Layer 2 of a small transformer language model trained on English Wikipedia (13 layers, counted from 0, width 128).
A neuron's activation on a vector x is SiLU(gate . x) times (in . x), where the dot is the dot product.
The model reads these tokens: "In" " 2020," " the" " three" " m" "aj" "ors" " with" " the" " highest" " number"

The vector x that enters this layer's MLP at each token. A number n stands for (n - 128) times 0.013.
0 "In": 206, 56, 172, 132, 151, 129, 110, 115, 141, 117, 94, 144, 131, 125, 71, 129, 173, 136, 123, 150, 134, 140, 151, 129, 133, 116, 145, 93, 150, 134, 103, 128, 123, 109, 126, 106, 113, 110, 130, 108, 142, 125, 75, 188, 138, 100, 147, 141, 129, 133, 157, 153, 154, 112, 129, 104, 155, 133, 115, 124, 137, 134, 136, 128, 124, 119, 134, 121, 132, 139, 91, 136, 211, 120, 142, 113, 124, 87, 84, 99, 135, 113, 151, 79, 142, 172, 152, 162, 95, 142, 148, 122, 111, 125, 113, 134, 147, 121, 127, 100, 155, 145, 127, 157, 156, 134, 144, 152, 89, 156, 108, 45, 94, 90, 146, 112, 166, 121, 114, 138, 144, 98, 123, 119, 151, 127, 163, 156
1 " 2020,": 170, 220, 163, 142, 147, 106, 127, 68, 144, 130, 133, 110, 129, 100, 49, 165, 100, 144, 119, 120, 116, 116, 171, 131, 179, 136, 140, 182, 128, 120, 160, 146, 119, 100, 127, 145, 93, 134, 122, 114, 149, 144, 83, 166, 134, 116, 151, 143, 112, 134, 156, 105, 147, 158, 121, 90, 170, 125, 82, 131, 157, 117, 97, 134, 136, 105, 116, 83, 135, 109, 116, 143, 224, 126, 124, 114, 137, 129, 167, 119, 132, 148, 170, 118, 183, 143, 118, 90, 128, 142, 159, 110, 105, 119, 121, 143, 138, 131, 129, 130, 147, 176, 123, 102, 137, 140, 123, 134, 92, 84, 131, 48, 102, 145, 122, 114, 116, 151, 132, 157, 114, 112, 104, 112, 141, 128, 140, 139
2 " the": 172, 147, 151, 148, 124, 148, 125, 75, 149, 130, 118, 119, 109, 152, 40, 158, 53, 122, 134, 123, 98, 147, 137, 129, 184, 125, 147, 129, 149, 108, 168, 111, 81, 107, 139, 117, 148, 123, 137, 109, 137, 121, 122, 152, 134, 112, 117, 109, 119, 126, 133, 137, 116, 97, 122, 77, 142, 109, 86, 117, 172, 99, 116, 139, 137, 135, 129, 152, 131, 130, 118, 154, 189, 121, 156, 127, 128, 121, 108, 119, 138, 126, 132, 124, 157, 156, 135, 140, 106, 154, 89, 99, 136, 126, 116, 132, 153, 226, 108, 112, 101, 126, 135, 143, 129, 136, 145, 138, 116, 124, 127, 70, 100, 131, 99, 126, 126, 131, 98, 121, 152, 54, 108, 138, 141, 166, 126, 144
3 " three": 165, 112, 136, 136, 142, 177, 120, 75, 124, 128, 120, 120, 121, 126, 10, 154, 77, 130, 135, 141, 112, 129, 139, 113, 156, 109, 177, 144, 157, 70, 113, 113, 146, 113, 150, 103, 118, 92, 103, 100, 203, 139, 121, 150, 133, 114, 136, 113, 92, 116, 108, 128, 98, 139, 136, 79, 117, 126, 122, 126, 150, 134, 90, 139, 125, 118, 129, 102, 145, 141, 112, 107, 196, 122, 131, 148, 168, 100, 132, 127, 118, 133, 87, 105, 143, 123, 99, 138, 132, 136, 105, 81, 137, 90, 108, 133, 82, 137, 136, 106, 106, 155, 130, 118, 129, 122, 131, 129, 129, 140, 130, 137, 114, 122, 95, 105, 169, 125, 112, 214, 144, 120, 83, 139, 130, 154, 133, 158
4 " m": 162, 83, 146, 182, 167, 135, 136, 118, 109, 113, 117, 111, 121, 117, 115, 115, 145, 147, 106, 163, 90, 129, 178, 98, 127, 122, 91, 157, 145, 95, 188, 136, 113, 108, 93, 123, 133, 112, 105, 112, 115, 137, 121, 134, 173, 94, 131, 110, 91, 123, 146, 145, 96, 148, 143, 70, 171, 119, 157, 152, 134, 125, 109, 116, 136, 124, 117, 136, 132, 108, 103, 117, 201, 99, 141, 127, 145, 126, 115, 115, 148, 132, 107, 111, 177, 121, 139, 137, 108, 178, 138, 100, 132, 150, 119, 133, 139, 179, 135, 114, 114, 133, 119, 114, 128, 152, 129, 112, 99, 157, 140, 86, 141, 125, 114, 154, 118, 130, 149, 116, 126, 145, 106, 132, 131, 146, 166, 176
5 "aj": 176, 105, 147, 147, 135, 139, 100, 99, 149, 129, 124, 159, 148, 125, 95, 134, 67, 124, 127, 113, 124, 119, 157, 135, 141, 131, 110, 113, 99, 133, 118, 146, 162, 94, 110, 143, 115, 122, 109, 114, 123, 147, 134, 149, 147, 114, 131, 88, 164, 145, 124, 97, 127, 138, 144, 82, 114, 109, 117, 119, 150, 165, 134, 141, 83, 130, 129, 117, 134, 151, 48, 106, 144, 121, 135, 128, 129, 65, 99, 90, 110, 99, 141, 105, 158, 157, 111, 86, 128, 192, 160, 161, 155, 89, 151, 145, 137, 198, 156, 158, 156, 146, 101, 163, 163, 141, 148, 126, 108, 142, 143, 70, 96, 137, 121, 98, 154, 136, 127, 158, 148, 115, 84, 122, 125, 122, 139, 136
6 "ors": 128, 146, 116, 167, 105, 107, 77, 79, 171, 148, 90, 142, 113, 141, 20, 171, 119, 131, 114, 147, 96, 149, 138, 109, 208, 122, 154, 160, 170, 140, 182, 121, 155, 114, 111, 123, 125, 123, 121, 140, 155, 212, 119, 103, 107, 130, 116, 135, 102, 120, 110, 159, 122, 163, 128, 99, 110, 134, 135, 124, 111, 141, 153, 119, 109, 97, 152, 118, 116, 150, 111, 112, 170, 100, 141, 121, 125, 77, 124, 114, 105, 106, 152, 97, 154, 129, 157, 163, 140, 131, 154, 106, 126, 103, 135, 121, 135, 176, 124, 113, 162, 157, 149, 112, 104, 102, 142, 116, 122, 154, 123, 114, 121, 163, 106, 102, 110, 152, 115, 169, 148, 127, 86, 71, 156, 111, 132, 143
7 " with": 178, 135, 123, 131, 119, 107, 106, 81, 162, 153, 140, 132, 123, 96, 73, 132, 117, 141, 112, 144, 105, 117, 150, 93, 192, 126, 133, 151, 156, 127, 105, 115, 103, 124, 107, 107, 139, 121, 113, 130, 132, 97, 124, 143, 135, 117, 142, 101, 124, 131, 136, 160, 140, 139, 121, 60, 140, 105, 127, 113, 160, 109, 152, 122, 136, 101, 123, 156, 135, 141, 109, 198, 195, 132, 132, 152, 129, 122, 106, 87, 122, 135, 162, 121, 147, 138, 113, 162, 83, 135, 164, 139, 116, 86, 125, 105, 121, 178, 143, 120, 130, 165, 128, 133, 114, 112, 133, 139, 124, 162, 128, 92, 129, 116, 119, 127, 113, 182, 112, 161, 160, 76, 124, 132, 123, 151, 116, 127
8 " the": 177, 148, 148, 146, 126, 142, 115, 79, 143, 135, 121, 126, 107, 145, 45, 163, 55, 124, 133, 121, 104, 145, 134, 128, 179, 127, 143, 137, 147, 106, 162, 112, 77, 114, 136, 121, 151, 125, 135, 116, 138, 122, 124, 155, 135, 124, 117, 115, 126, 125, 125, 130, 110, 103, 122, 76, 135, 107, 90, 114, 164, 98, 119, 137, 140, 125, 131, 153, 130, 130, 118, 151, 198, 123, 149, 133, 128, 120, 100, 130, 139, 121, 134, 127, 149, 157, 135, 139, 105, 157, 83, 106, 142, 125, 116, 127, 163, 225, 110, 111, 96, 132, 133, 137, 119, 132, 145, 141, 109, 125, 130, 64, 100, 137, 94, 133, 123, 134, 96, 125, 153, 49, 110, 138, 141, 159, 124, 143
9 " highest": 161, 130, 143, 141, 161, 156, 131, 83, 131, 127, 102, 135, 107, 118, 5, 142, 123, 134, 122, 116, 87, 135, 112, 118, 145, 138, 125, 153, 136, 78, 103, 161, 123, 126, 126, 122, 151, 111, 106, 81, 147, 138, 84, 205, 133, 104, 102, 131, 124, 114, 146, 104, 127, 142, 135, 93, 145, 114, 107, 95, 149, 126, 155, 162, 73, 151, 155, 136, 110, 94, 124, 120, 180, 141, 142, 125, 119, 100, 152, 141, 135, 134, 145, 70, 143, 137, 125, 133, 133, 140, 145, 103, 141, 127, 108, 129, 112, 175, 111, 119, 54, 119, 144, 154, 130, 118, 144, 150, 134, 144, 154, 82, 92, 101, 160, 133, 133, 144, 113, 216, 145, 125, 118, 159, 132, 150, 128, 121
10 " number": 151, 119, 159, 131, 127, 153, 126, 116, 135, 123, 124, 195, 111, 126, 96, 158, 102, 159, 99, 142, 87, 73, 136, 100, 192, 139, 128, 141, 157, 121, 131, 163, 67, 124, 101, 119, 111, 129, 114, 71, 112, 152, 131, 142, 149, 150, 122, 136, 127, 97, 114, 112, 90, 126, 104, 110, 166, 125, 109, 153, 152, 119, 111, 134, 127, 161, 120, 107, 120, 119, 110, 108, 229, 130, 111, 107, 140, 56, 128, 94, 148, 136, 157, 76, 164, 116, 145, 108, 150, 115, 136, 102, 95, 140, 147, 121, 91, 124, 156, 95, 127, 162, 116, 155, 146, 117, 146, 129, 158, 162, 139, 152, 135, 95, 134, 104, 160, 127, 137, 149, 130, 135, 108, 104, 124, 127, 123, 139

Each question shows the input weights of one neuron of the MLP. A number n stands for (n - 128) times 0.008.

n90 gate: 139, 108, 105, 142, 121, 145, 157, 155, 132, 116, 83, 121, 148, 181, 179, 101, 198, 103, 125, 96, 138, 137, 90, 124, 100, 116, 70, 126, 129, 211, 132, 105, 144, 148, 117, 138, 97, 116, 124, 162, 137, 141, 153, 116, 182, 119, 140, 84, 136, 83, 160, 118, 121, 115, 77, 143, 112, 147, 148, 117, 81, 75, 94, 169, 94, 149, 131, 73, 144, 121, 92, 121, 185, 108, 101, 82, 131, 113, 152, 92, 125, 134, 122, 180, 158, 93, 90, 145, 152, 181, 53, 93, 129, 149, 180, 87, 88, 117, 151, 99, 104, 158, 162, 148, 129, 134, 149, 139, 124, 137, 113, 129, 152, 127, 151, 83, 98, 123, 147, 123, 161, 158, 210, 114, 138, 151, 127, 83
n90 in: 85, 164, 167, 123, 158, 122, 144, 117, 166, 146, 164, 125, 115, 115, 151, 154, 80, 120, 100, 104, 136, 151, 120, 124, 117, 119, 203, 156, 134, 81, 109, 126, 108, 146, 151, 121, 118, 50, 135, 141, 61, 139, 136, 134, 55, 132, 147, 148, 118, 135, 146, 121, 131, 151, 121, 109, 149, 132, 123, 127, 144, 130, 170, 124, 185, 143, 113, 148, 96, 85, 164, 165, 99, 126, 102, 114, 105, 115, 133, 189, 124, 132, 135, 127, 131, 112, 141, 93, 109, 77, 122, 140, 128, 109, 97, 167, 190, 103, 75, 159, 154, 131, 91, 145, 137, 126, 137, 118, 120, 135, 122, 122, 111, 134, 92, 150, 173, 155, 124, 117, 121, 109, 115, 162, 143, 79, 109, 169
On which token does it fire most, and how strongly? 5 "aj", at about 0.3

n179 gate: 170, 122, 113, 99, 97, 138, 150, 127, 113, 131, 141, 109, 143, 116, 125, 140, 160, 123, 144, 148, 145, 143, 127, 162, 126, 106, 104, 128, 88, 155, 123, 127, 149, 149, 143, 103, 81, 128, 108, 176, 112, 66, 102, 133, 137, 160, 148, 106, 125, 130, 153, 114, 103, 120, 145, 153, 108, 127, 126, 98, 120, 118, 106, 107, 135, 138, 108, 82, 138, 102, 114, 103, 140, 115, 161, 173, 117, 110, 135, 69, 186, 140, 85, 141, 146, 108, 130, 156, 150, 127, 139, 92, 105, 128, 80, 98, 102, 126, 120, 127, 129, 159, 85, 200, 88, 149, 109, 126, 169, 167, 95, 103, 125, 150, 89, 165, 133, 111, 158, 135, 143, 114, 131, 110, 96, 124, 126, 108
n179 in: 123, 149, 115, 164, 148, 140, 103, 140, 147, 139, 134, 131, 116, 141, 137, 113, 79, 116, 126, 127, 109, 118, 131, 107, 135, 128, 147, 131, 155, 94, 145, 117, 130, 135, 126, 172, 162, 155, 141, 71, 135, 147, 157, 124, 131, 123, 120, 137, 136, 105, 70, 136, 140, 141, 112, 111, 134, 141, 159, 151, 125, 120, 138, 134, 129, 132, 134, 156, 142, 122, 142, 143, 116, 136, 92, 78, 123, 150, 117, 177, 78, 104, 153, 133, 100, 136, 122, 100, 78, 157, 113, 150, 176, 110, 164, 125, 160, 121, 167, 125, 138, 100, 170, 78, 124, 108, 117, 142, 84, 84, 133, 131, 151, 133, 145, 77, 101, 157, 123, 114, 119, 124, 128, 133, 131, 135, 152, 140
On which token does it fire most, and how strongly? 9 " highest", at about 0.12

n5 gate: 156, 116, 168, 152, 147, 143, 156, 77, 144, 120, 114, 129, 109, 117, 140, 122, 172, 112, 139, 113, 125, 139, 100, 153, 124, 126, 124, 116, 109, 114, 138, 111, 149, 143, 126, 142, 105, 105, 143, 123, 155, 107, 148, 106, 105, 146, 137, 145, 112, 165, 119, 137, 162, 126, 127, 127, 102, 105, 91, 113, 113, 125, 103, 127, 126, 112, 140, 145, 146, 119, 148, 145, 126, 95, 124, 105, 118, 131, 155, 116, 139, 145, 178, 109, 131, 109, 126, 148, 150, 150, 111, 112, 98, 131, 172, 133, 107, 126, 141, 129, 110, 124, 85, 111, 146, 127, 122, 113, 149, 135, 132, 169, 132, 140, 162, 137, 119, 90, 110, 123, 127, 152, 155, 162, 112, 152, 124, 134
n5 in: 161, 150, 138, 118, 139, 95, 57, 147, 132, 161, 127, 136, 134, 108, 192, 149, 111, 86, 149, 153, 96, 125, 110, 109, 132, 129, 142, 112, 122, 89, 84, 145, 115, 116, 165, 117, 133, 135, 104, 149, 114, 140, 92, 113, 133, 128, 103, 137, 162, 82, 90, 139, 128, 109, 148, 84, 135, 129, 95, 102, 128, 120, 86, 109, 127, 115, 131, 117, 114, 117, 96, 124, 116, 145, 135, 95, 134, 169, 123, 131, 121, 141, 133, 162, 131, 101, 128, 97, 119, 122, 130, 121, 123, 133, 129, 135, 146, 150, 113, 157, 126, 162, 120, 120, 145, 102, 120, 152, 141, 136, 125, 109, 151, 125, 141, 125, 135, 115, 104, 119, 170, 127, 118, 174, 128, 120, 129, 159
Which token does this neuron like most? 6 "ors"

n45 gate: 105, 124, 119, 126, 112, 102, 167, 167, 134, 126, 130, 124, 134, 110, 145, 136, 127, 182, 108, 129, 125, 138, 80, 121, 118, 119, 135, 153, 111, 124, 140, 168, 128, 113, 145, 122, 130, 90, 146, 133, 121, 116, 160, 126, 117, 119, 133, 118, 130, 105, 150, 129, 122, 126, 155, 115, 115, 64, 117, 102, 112, 145, 98, 162, 110, 111, 131, 100, 140, 135, 120, 158, 142, 118, 117, 113, 109, 159, 155, 155, 105, 106, 123, 139, 114, 151, 132, 132, 114, 96, 152, 119, 125, 162, 146, 121, 83, 132, 95, 90, 112, 95, 114, 153, 151, 150, 102, 204, 140, 159, 125, 145, 122, 113, 160, 105, 94, 132, 124, 97, 159, 192, 123, 144, 110, 105, 109, 125
n45 in: 134, 133, 125, 127, 95, 127, 166, 139, 122, 162, 102, 101, 164, 111, 145, 113, 127, 150, 124, 82, 146, 99, 120, 101, 153, 141, 106, 147, 129, 150, 154, 160, 143, 136, 131, 134, 110, 111, 163, 84, 129, 130, 147, 83, 100, 136, 116, 139, 142, 146, 149, 132, 112, 127, 147, 139, 114, 98, 121, 106, 122, 89, 80, 161, 150, 129, 106, 139, 129, 133, 103, 157, 90, 149, 131, 106, 129, 144, 118, 149, 96, 110, 144, 105, 124, 109, 137, 119, 102, 110, 176, 129, 136, 179, 85, 102, 103, 156, 127, 77, 90, 167, 127, 162, 104, 145, 130, 170, 136, 154, 163, 123, 134, 98, 138, 88, 78, 105, 116, 152, 97, 121, 137, 167, 102, 112, 94, 126
On which three tokens does it fire most, strongest first? 0 "In", 3 " three", 6 "ors"

n216 gate: 138, 135, 132, 111, 129, 136, 145, 119, 94, 147, 138, 104, 137, 112, 152, 168, 126, 114, 119, 131, 146, 85, 113, 117, 85, 126, 131, 129, 106, 130, 108, 126, 114, 131, 136, 113, 117, 112, 143, 128, 141, 150, 129, 101, 152, 137, 145, 122, 144, 130, 125, 123, 139, 105, 127, 164, 134, 127, 105, 144, 101, 143, 134, 169, 117, 138, 114, 127, 167, 149, 159, 133, 120, 119, 113, 112, 137, 115, 127, 124, 145, 129, 113, 120, 124, 94, 157, 125, 103, 129, 123, 145, 117, 127, 139, 120, 164, 129, 112, 111, 120, 106, 134, 156, 150, 144, 114, 105, 131, 142, 132, 129, 131, 142, 147, 112, 95, 115, 158, 104, 134, 112, 114, 139, 134, 129, 149, 129
n216 in: 144, 182, 126, 188, 99, 154, 118, 144, 139, 180, 112, 119, 134, 83, 195, 145, 117, 177, 113, 143, 127, 79, 116, 123, 87, 111, 123, 106, 134, 153, 150, 98, 125, 142, 142, 164, 116, 126, 115, 137, 137, 95, 103, 91, 158, 106, 145, 147, 132, 127, 153, 148, 127, 128, 142, 130, 144, 117, 59, 60, 108, 111, 138, 143, 140, 110, 145, 98, 180, 188, 161, 109, 127, 133, 109, 105, 133, 103, 101, 122, 109, 148, 123, 155, 158, 116, 80, 93, 100, 154, 95, 150, 143, 159, 159, 126, 148, 100, 108, 104, 107, 147, 81, 195, 149, 134, 151, 121, 138, 105, 120, 68, 143, 94, 154, 113, 92, 124, 95, 109, 139, 127, 103, 133, 106, 142, 119, 174
Which token does this neuron like most? 6 "ors"

n170 gate: 147, 175, 124, 105, 118, 115, 148, 142, 125, 92, 131, 157, 129, 68, 97, 160, 107, 120, 113, 148, 149, 144, 70, 153, 118, 68, 154, 125, 98, 141, 93, 141, 142, 184, 161, 131, 123, 99, 121, 119, 107, 98, 126, 89, 108, 156, 97, 98, 101, 119, 166, 81, 149, 132, 136, 97, 120, 120, 114, 105, 174, 78, 131, 102, 99, 83, 131, 118, 116, 133, 120, 144, 139, 130, 91, 169, 114, 146, 119, 163, 129, 146, 168, 168, 141, 114, 144, 121, 146, 112, 94, 143, 80, 118, 167, 153, 132, 131, 93, 101, 114, 134, 135, 140, 115, 147, 203, 107, 174, 145, 148, 130, 107, 97, 118, 121, 103, 137, 99, 88, 91, 124, 145, 168, 115, 64, 137, 51
n170 in: 143, 204, 177, 89, 144, 126, 107, 109, 163, 106, 120, 182, 158, 72, 88, 167, 130, 102, 121, 164, 115, 146, 124, 103, 142, 88, 159, 148, 141, 97, 93, 122, 127, 148, 136, 108, 126, 135, 127, 130, 97, 105, 92, 145, 117, 153, 101, 81, 138, 111, 123, 98, 118, 132, 126, 114, 92, 132, 123, 131, 126, 96, 135, 153, 132, 111, 118, 130, 116, 94, 146, 124, 135, 113, 125, 177, 123, 158, 131, 124, 132, 152, 173, 152, 121, 91, 139, 141, 125, 137, 110, 147, 102, 97, 176, 160, 152, 137, 91, 147, 109, 161, 125, 139, 100, 153, 157, 116, 153, 173, 144, 119, 74, 103, 157, 154, 82, 135, 118, 69, 126, 107, 152, 138, 155, 90, 187, 70
On which token does it fire most, and how strongly? 7 " with", at about 0.41

n62 gate: 116, 148, 131, 118, 120, 135, 128, 136, 122, 122, 144, 144, 127, 137, 129, 134, 115, 124, 150, 124, 138, 149, 113, 111, 149, 150, 131, 117, 127, 123, 131, 115, 110, 144, 138, 132, 145, 137, 136, 131, 132, 124, 116, 140, 117, 135, 131, 118, 112, 128, 129, 146, 126, 139, 148, 135, 110, 126, 116, 112, 127, 125, 124, 125, 129, 100, 112, 122, 113, 125, 111, 115, 123, 112, 124, 134, 165, 120, 134, 132, 158, 137, 151, 144, 114, 118, 125, 112, 111, 137, 139, 126, 138, 136, 129, 108, 112, 135, 131, 120, 139, 136, 113, 122, 115, 117, 135, 137, 104, 129, 157, 117, 137, 143, 124, 131, 126, 118, 134, 132, 130, 127, 129, 131, 125, 120, 104, 124
n62 in: 139, 131, 132, 132, 119, 134, 148, 116, 100, 125, 133, 133, 137, 132, 128, 135, 128, 134, 107, 130, 140, 124, 128, 142, 132, 128, 111, 103, 107, 131, 123, 140, 127, 141, 140, 116, 119, 116, 130, 134, 106, 139, 134, 131, 128, 135, 114, 123, 128, 145, 140, 120, 122, 101, 132, 138, 111, 132, 121, 139, 118, 136, 131, 133, 146, 133, 135, 121, 137, 122, 130, 117, 139, 161, 153, 131, 127, 136, 134, 112, 126, 139, 126, 135, 126, 129, 112, 155, 117, 108, 126, 127, 126, 129, 111, 138, 140, 127, 139, 130, 107, 132, 132, 139, 116, 123, 129, 142, 130, 134, 120, 119, 107, 121, 127, 123, 102, 130, 101, 112, 120, 132, 138, 108, 120, 122, 155, 123
Which token does this neuron like most? 4 " m"

n263 gate: 156, 133, 140, 107, 121, 96, 132, 132, 109, 113, 108, 99, 107, 89, 147, 145, 143, 120, 118, 127, 142, 114, 86, 127, 146, 111, 102, 163, 89, 119, 103, 122, 108, 166, 148, 143, 98, 118, 153, 137, 66, 120, 134, 161, 128, 147, 106, 138, 142, 152, 175, 151, 102, 123, 148, 108, 140, 150, 147, 91, 118, 82, 115, 110, 152, 76, 138, 131, 135, 126, 74, 103, 143, 119, 124, 137, 90, 133, 189, 90, 165, 99, 110, 134, 126, 130, 134, 131, 107, 139, 99, 105, 170, 160, 149, 105, 143, 83, 110, 87, 134, 161, 137, 124, 137, 149, 115, 124, 159, 129, 129, 129, 115, 148, 150, 106, 116, 136, 132, 158, 158, 91, 112, 136, 63, 138, 99, 107
n263 in: 153, 148, 131, 110, 112, 99, 114, 116, 114, 101, 136, 113, 120, 112, 142, 133, 166, 107, 151, 154, 125, 108, 111, 133, 145, 116, 129, 158, 111, 106, 119, 159, 122, 132, 130, 147, 147, 149, 138, 97, 102, 81, 104, 158, 124, 165, 128, 110, 133, 137, 165, 144, 102, 119, 135, 137, 116, 141, 135, 86, 142, 123, 112, 110, 130, 106, 114, 135, 118, 131, 105, 109, 129, 116, 117, 135, 93, 130, 171, 122, 159, 101, 119, 106, 134, 128, 114, 106, 122, 131, 104, 116, 133, 148, 151, 87, 111, 116, 84, 110, 150, 141, 134, 130, 170, 147, 153, 83, 114, 151, 107, 121, 124, 160, 124, 101, 132, 149, 113, 172, 152, 120, 135, 115, 104, 147, 121, 117
Which token does this neuron like most? 1 " 2020,"

n124 gate: 129, 123, 105, 127, 87, 120, 161, 102, 171, 109, 140, 77, 126, 92, 146, 154, 177, 143, 126, 121, 140, 140, 125, 129, 119, 161, 115, 151, 133, 127, 74, 169, 163, 127, 154, 151, 109, 100, 178, 140, 113, 111, 146, 80, 126, 122, 112, 159, 122, 133, 117, 110, 105, 123, 149, 146, 174, 145, 97, 133, 181, 141, 132, 128, 99, 95, 153, 159, 101, 131, 141, 122, 116, 91, 106, 145, 131, 93, 154, 100, 131, 134, 156, 174, 175, 98, 133, 116, 108, 145, 129, 125, 103, 141, 102, 122, 138, 160, 124, 132, 114, 121, 148, 99, 132, 132, 143, 132, 159, 117, 107, 121, 136, 83, 125, 132, 107, 126, 137, 116, 139, 153, 119, 100, 111, 124, 138, 165
n124 in: 134, 109, 126, 132, 98, 133, 164, 141, 150, 112, 145, 129, 89, 100, 132, 125, 150, 135, 90, 135, 157, 114, 150, 129, 74, 145, 135, 124, 123, 162, 91, 155, 141, 118, 153, 103, 130, 78, 154, 146, 134, 180, 149, 112, 143, 105, 149, 136, 160, 153, 97, 128, 127, 130, 152, 101, 151, 110, 146, 141, 137, 88, 108, 134, 146, 144, 143, 132, 129, 122, 168, 136, 99, 109, 114, 148, 141, 85, 155, 116, 139, 135, 116, 125, 128, 100, 134, 95, 128, 73, 118, 135, 142, 123, 100, 117, 122, 150, 126, 94, 85, 102, 142, 123, 119, 145, 149, 119, 119, 148, 89, 119, 148, 104, 93, 121, 119, 104, 155, 135, 119, 132, 105, 141, 87, 159, 135, 131
On which token does it fire most, and how strongly? 8 " the", at about 0.17

n222 gate: 133, 131, 114, 106, 124, 95, 170, 166, 129, 129, 108, 102, 143, 192, 90, 123, 101, 123, 132, 118, 128, 67, 106, 136, 140, 148, 79, 149, 88, 139, 111, 69, 157, 149, 143, 99, 126, 103, 143, 129, 110, 111, 154, 121, 168, 109, 99, 102, 108, 109, 119, 127, 172, 85, 123, 99, 141, 150, 102, 117, 143, 143, 93, 119, 139, 129, 128, 93, 126, 138, 110, 129, 136, 120, 140, 120, 102, 133, 179, 126, 137, 133, 128, 137, 141, 146, 141, 125, 136, 107, 79, 128, 77, 97, 109, 90, 119, 123, 113, 130, 113, 112, 116, 120, 184, 129, 169, 125, 127, 155, 120, 138, 99, 132, 97, 87, 112, 100, 121, 143, 134, 120, 155, 135, 163, 85, 128, 80
n222 in: 155, 106, 136, 111, 119, 122, 145, 103, 125, 143, 109, 92, 137, 158, 138, 119, 134, 121, 136, 124, 149, 82, 140, 135, 167, 153, 121, 168, 96, 111, 103, 123, 137, 113, 119, 123, 117, 113, 104, 132, 151, 156, 141, 142, 118, 131, 115, 108, 81, 126, 114, 172, 141, 129, 125, 118, 122, 131, 111, 174, 143, 113, 121, 110, 152, 137, 138, 114, 129, 134, 97, 125, 120, 114, 139, 119, 121, 152, 162, 109, 178, 95, 109, 112, 116, 169, 107, 131, 156, 104, 126, 104, 113, 136, 119, 94, 113, 135, 130, 131, 88, 141, 99, 105, 128, 109, 145, 71, 112, 156, 105, 161, 135, 120, 104, 137, 126, 90, 127, 133, 124, 107, 140, 133, 178, 121, 91, 143
On which two tokens does it fire most, strongest first? 3 " three", 2 " the"

n68 gate: 137, 134, 126, 144, 126, 113, 142, 141, 128, 68, 133, 137, 136, 135, 66, 78, 161, 122, 96, 118, 102, 167, 113, 171, 134, 120, 105, 143, 98, 147, 114, 112, 106, 163, 129, 109, 113, 133, 149, 128, 105, 149, 124, 150, 102, 148, 116, 116, 127, 147, 141, 146, 114, 129, 137, 98, 54, 156, 103, 93, 113, 118, 150, 130, 136, 150, 85, 109, 169, 121, 129, 136, 164, 112, 110, 124, 138, 140, 130, 116, 144, 135, 96, 148, 126, 84, 131, 149, 131, 115, 117, 133, 150, 119, 110, 83, 124, 127, 149, 160, 134, 114, 131, 127, 111, 146, 147, 137, 109, 121, 166, 140, 135, 131, 112, 146, 127, 129, 154, 134, 101, 103, 165, 127, 103, 139, 146, 90
n68 in: 123, 107, 138, 120, 155, 147, 119, 112, 112, 145, 156, 121, 127, 107, 151, 133, 111, 140, 145, 122, 144, 118, 110, 136, 158, 118, 167, 170, 90, 93, 139, 168, 123, 125, 142, 129, 180, 120, 141, 107, 162, 129, 120, 117, 132, 108, 158, 144, 114, 118, 145, 151, 124, 149, 147, 131, 148, 102, 175, 136, 127, 152, 115, 174, 148, 114, 131, 167, 147, 149, 117, 118, 152, 134, 129, 91, 118, 122, 99, 131, 110, 132, 105, 134, 72, 144, 146, 123, 160, 113, 132, 129, 132, 160, 101, 161, 151, 118, 129, 121, 161, 154, 149, 140, 95, 111, 117, 145, 100, 166, 119, 168, 142, 137, 129, 121, 141, 149, 128, 120, 147, 75, 128, 117, 140, 74, 104, 150
Which token does this neuron like most? 5 "aj"

n49 gate: 162, 123, 116, 138, 123, 114, 113, 119, 107, 173, 156, 132, 143, 112, 164, 140, 114, 134, 97, 103, 143, 125, 128, 142, 106, 125, 140, 113, 93, 132, 125, 129, 134, 141, 175, 149, 140, 113, 85, 101, 120, 94, 155, 114, 147, 158, 119, 131, 144, 101, 179, 128, 127, 127, 105, 128, 132, 128, 144, 157, 124, 137, 104, 124, 110, 111, 142, 168, 113, 129, 88, 107, 143, 97, 119, 168, 111, 104, 163, 135, 120, 162, 149, 137, 106, 114, 136, 88, 147, 104, 142, 121, 125, 95, 107, 107, 131, 121, 109, 121, 132, 138, 109, 93, 125, 145, 153, 112, 145, 150, 135, 139, 155, 109, 107, 204, 142, 118, 109, 160, 191, 120, 87, 155, 152, 118, 98, 130
n49 in: 161, 143, 104, 142, 123, 125, 113, 111, 115, 135, 129, 125, 146, 116, 130, 150, 140, 177, 112, 113, 126, 101, 139, 158, 104, 131, 144, 134, 112, 145, 149, 138, 115, 127, 144, 149, 139, 152, 90, 91, 125, 115, 144, 121, 110, 132, 127, 125, 130, 95, 160, 126, 136, 138, 100, 140, 129, 131, 132, 151, 137, 116, 104, 115, 101, 133, 143, 146, 151, 134, 127, 119, 142, 86, 120, 139, 129, 97, 136, 128, 110, 142, 129, 98, 129, 107, 127, 106, 131, 125, 127, 135, 116, 102, 113, 102, 129, 112, 119, 117, 128, 130, 118, 121, 140, 162, 135, 117, 126, 158, 127, 136, 150, 85, 113, 149, 119, 113, 131, 145, 163, 122, 65, 136, 143, 125, 108, 119
On which token does it fire most, and how strongly? 10 " number", at about 0.2

n34 gate: 140, 133, 130, 151, 95, 104, 141, 145, 126, 121, 113, 162, 117, 156, 118, 136, 119, 118, 148, 140, 100, 148, 123, 146, 168, 130, 128, 132, 153, 140, 84, 129, 135, 115, 122, 146, 105, 136, 149, 109, 117, 124, 116, 165, 130, 125, 133, 118, 120, 106, 138, 112, 138, 112, 140, 105, 119, 137, 113, 113, 132, 138, 141, 137, 125, 116, 161, 133, 111, 90, 144, 120, 137, 140, 115, 133, 125, 128, 123, 133, 144, 109, 140, 148, 136, 122, 130, 140, 120, 133, 115, 120, 121, 126, 119, 120, 146, 123, 114, 110, 107, 142, 101, 103, 165, 126, 158, 111, 136, 97, 128, 142, 144, 157, 136, 146, 164, 117, 102, 110, 136, 99, 118, 111, 126, 93, 122, 136
n34 in: 146, 114, 105, 117, 128, 124, 143, 91, 113, 122, 151, 143, 114, 132, 143, 147, 169, 153, 135, 141, 136, 166, 131, 136, 127, 127, 142, 126, 117, 132, 139, 117, 167, 155, 105, 117, 136, 111, 156, 139, 98, 114, 109, 144, 113, 115, 124, 142, 136, 141, 142, 96, 136, 124, 145, 126, 108, 100, 146, 119, 137, 103, 128, 136, 93, 113, 108, 141, 110, 107, 144, 129, 141, 142, 129, 112, 139, 126, 127, 149, 107, 117, 143, 159, 117, 141, 119, 144, 144, 133, 135, 159, 114, 121, 142, 120, 129, 137, 153, 129, 96, 132, 157, 135, 125, 145, 123, 137, 110, 113, 107, 135, 127, 101, 122, 134, 149, 139, 137, 99, 151, 123, 103, 116, 116, 76, 134, 124
On which token does it fire most, and how strongly? 0 "In", at about 0.17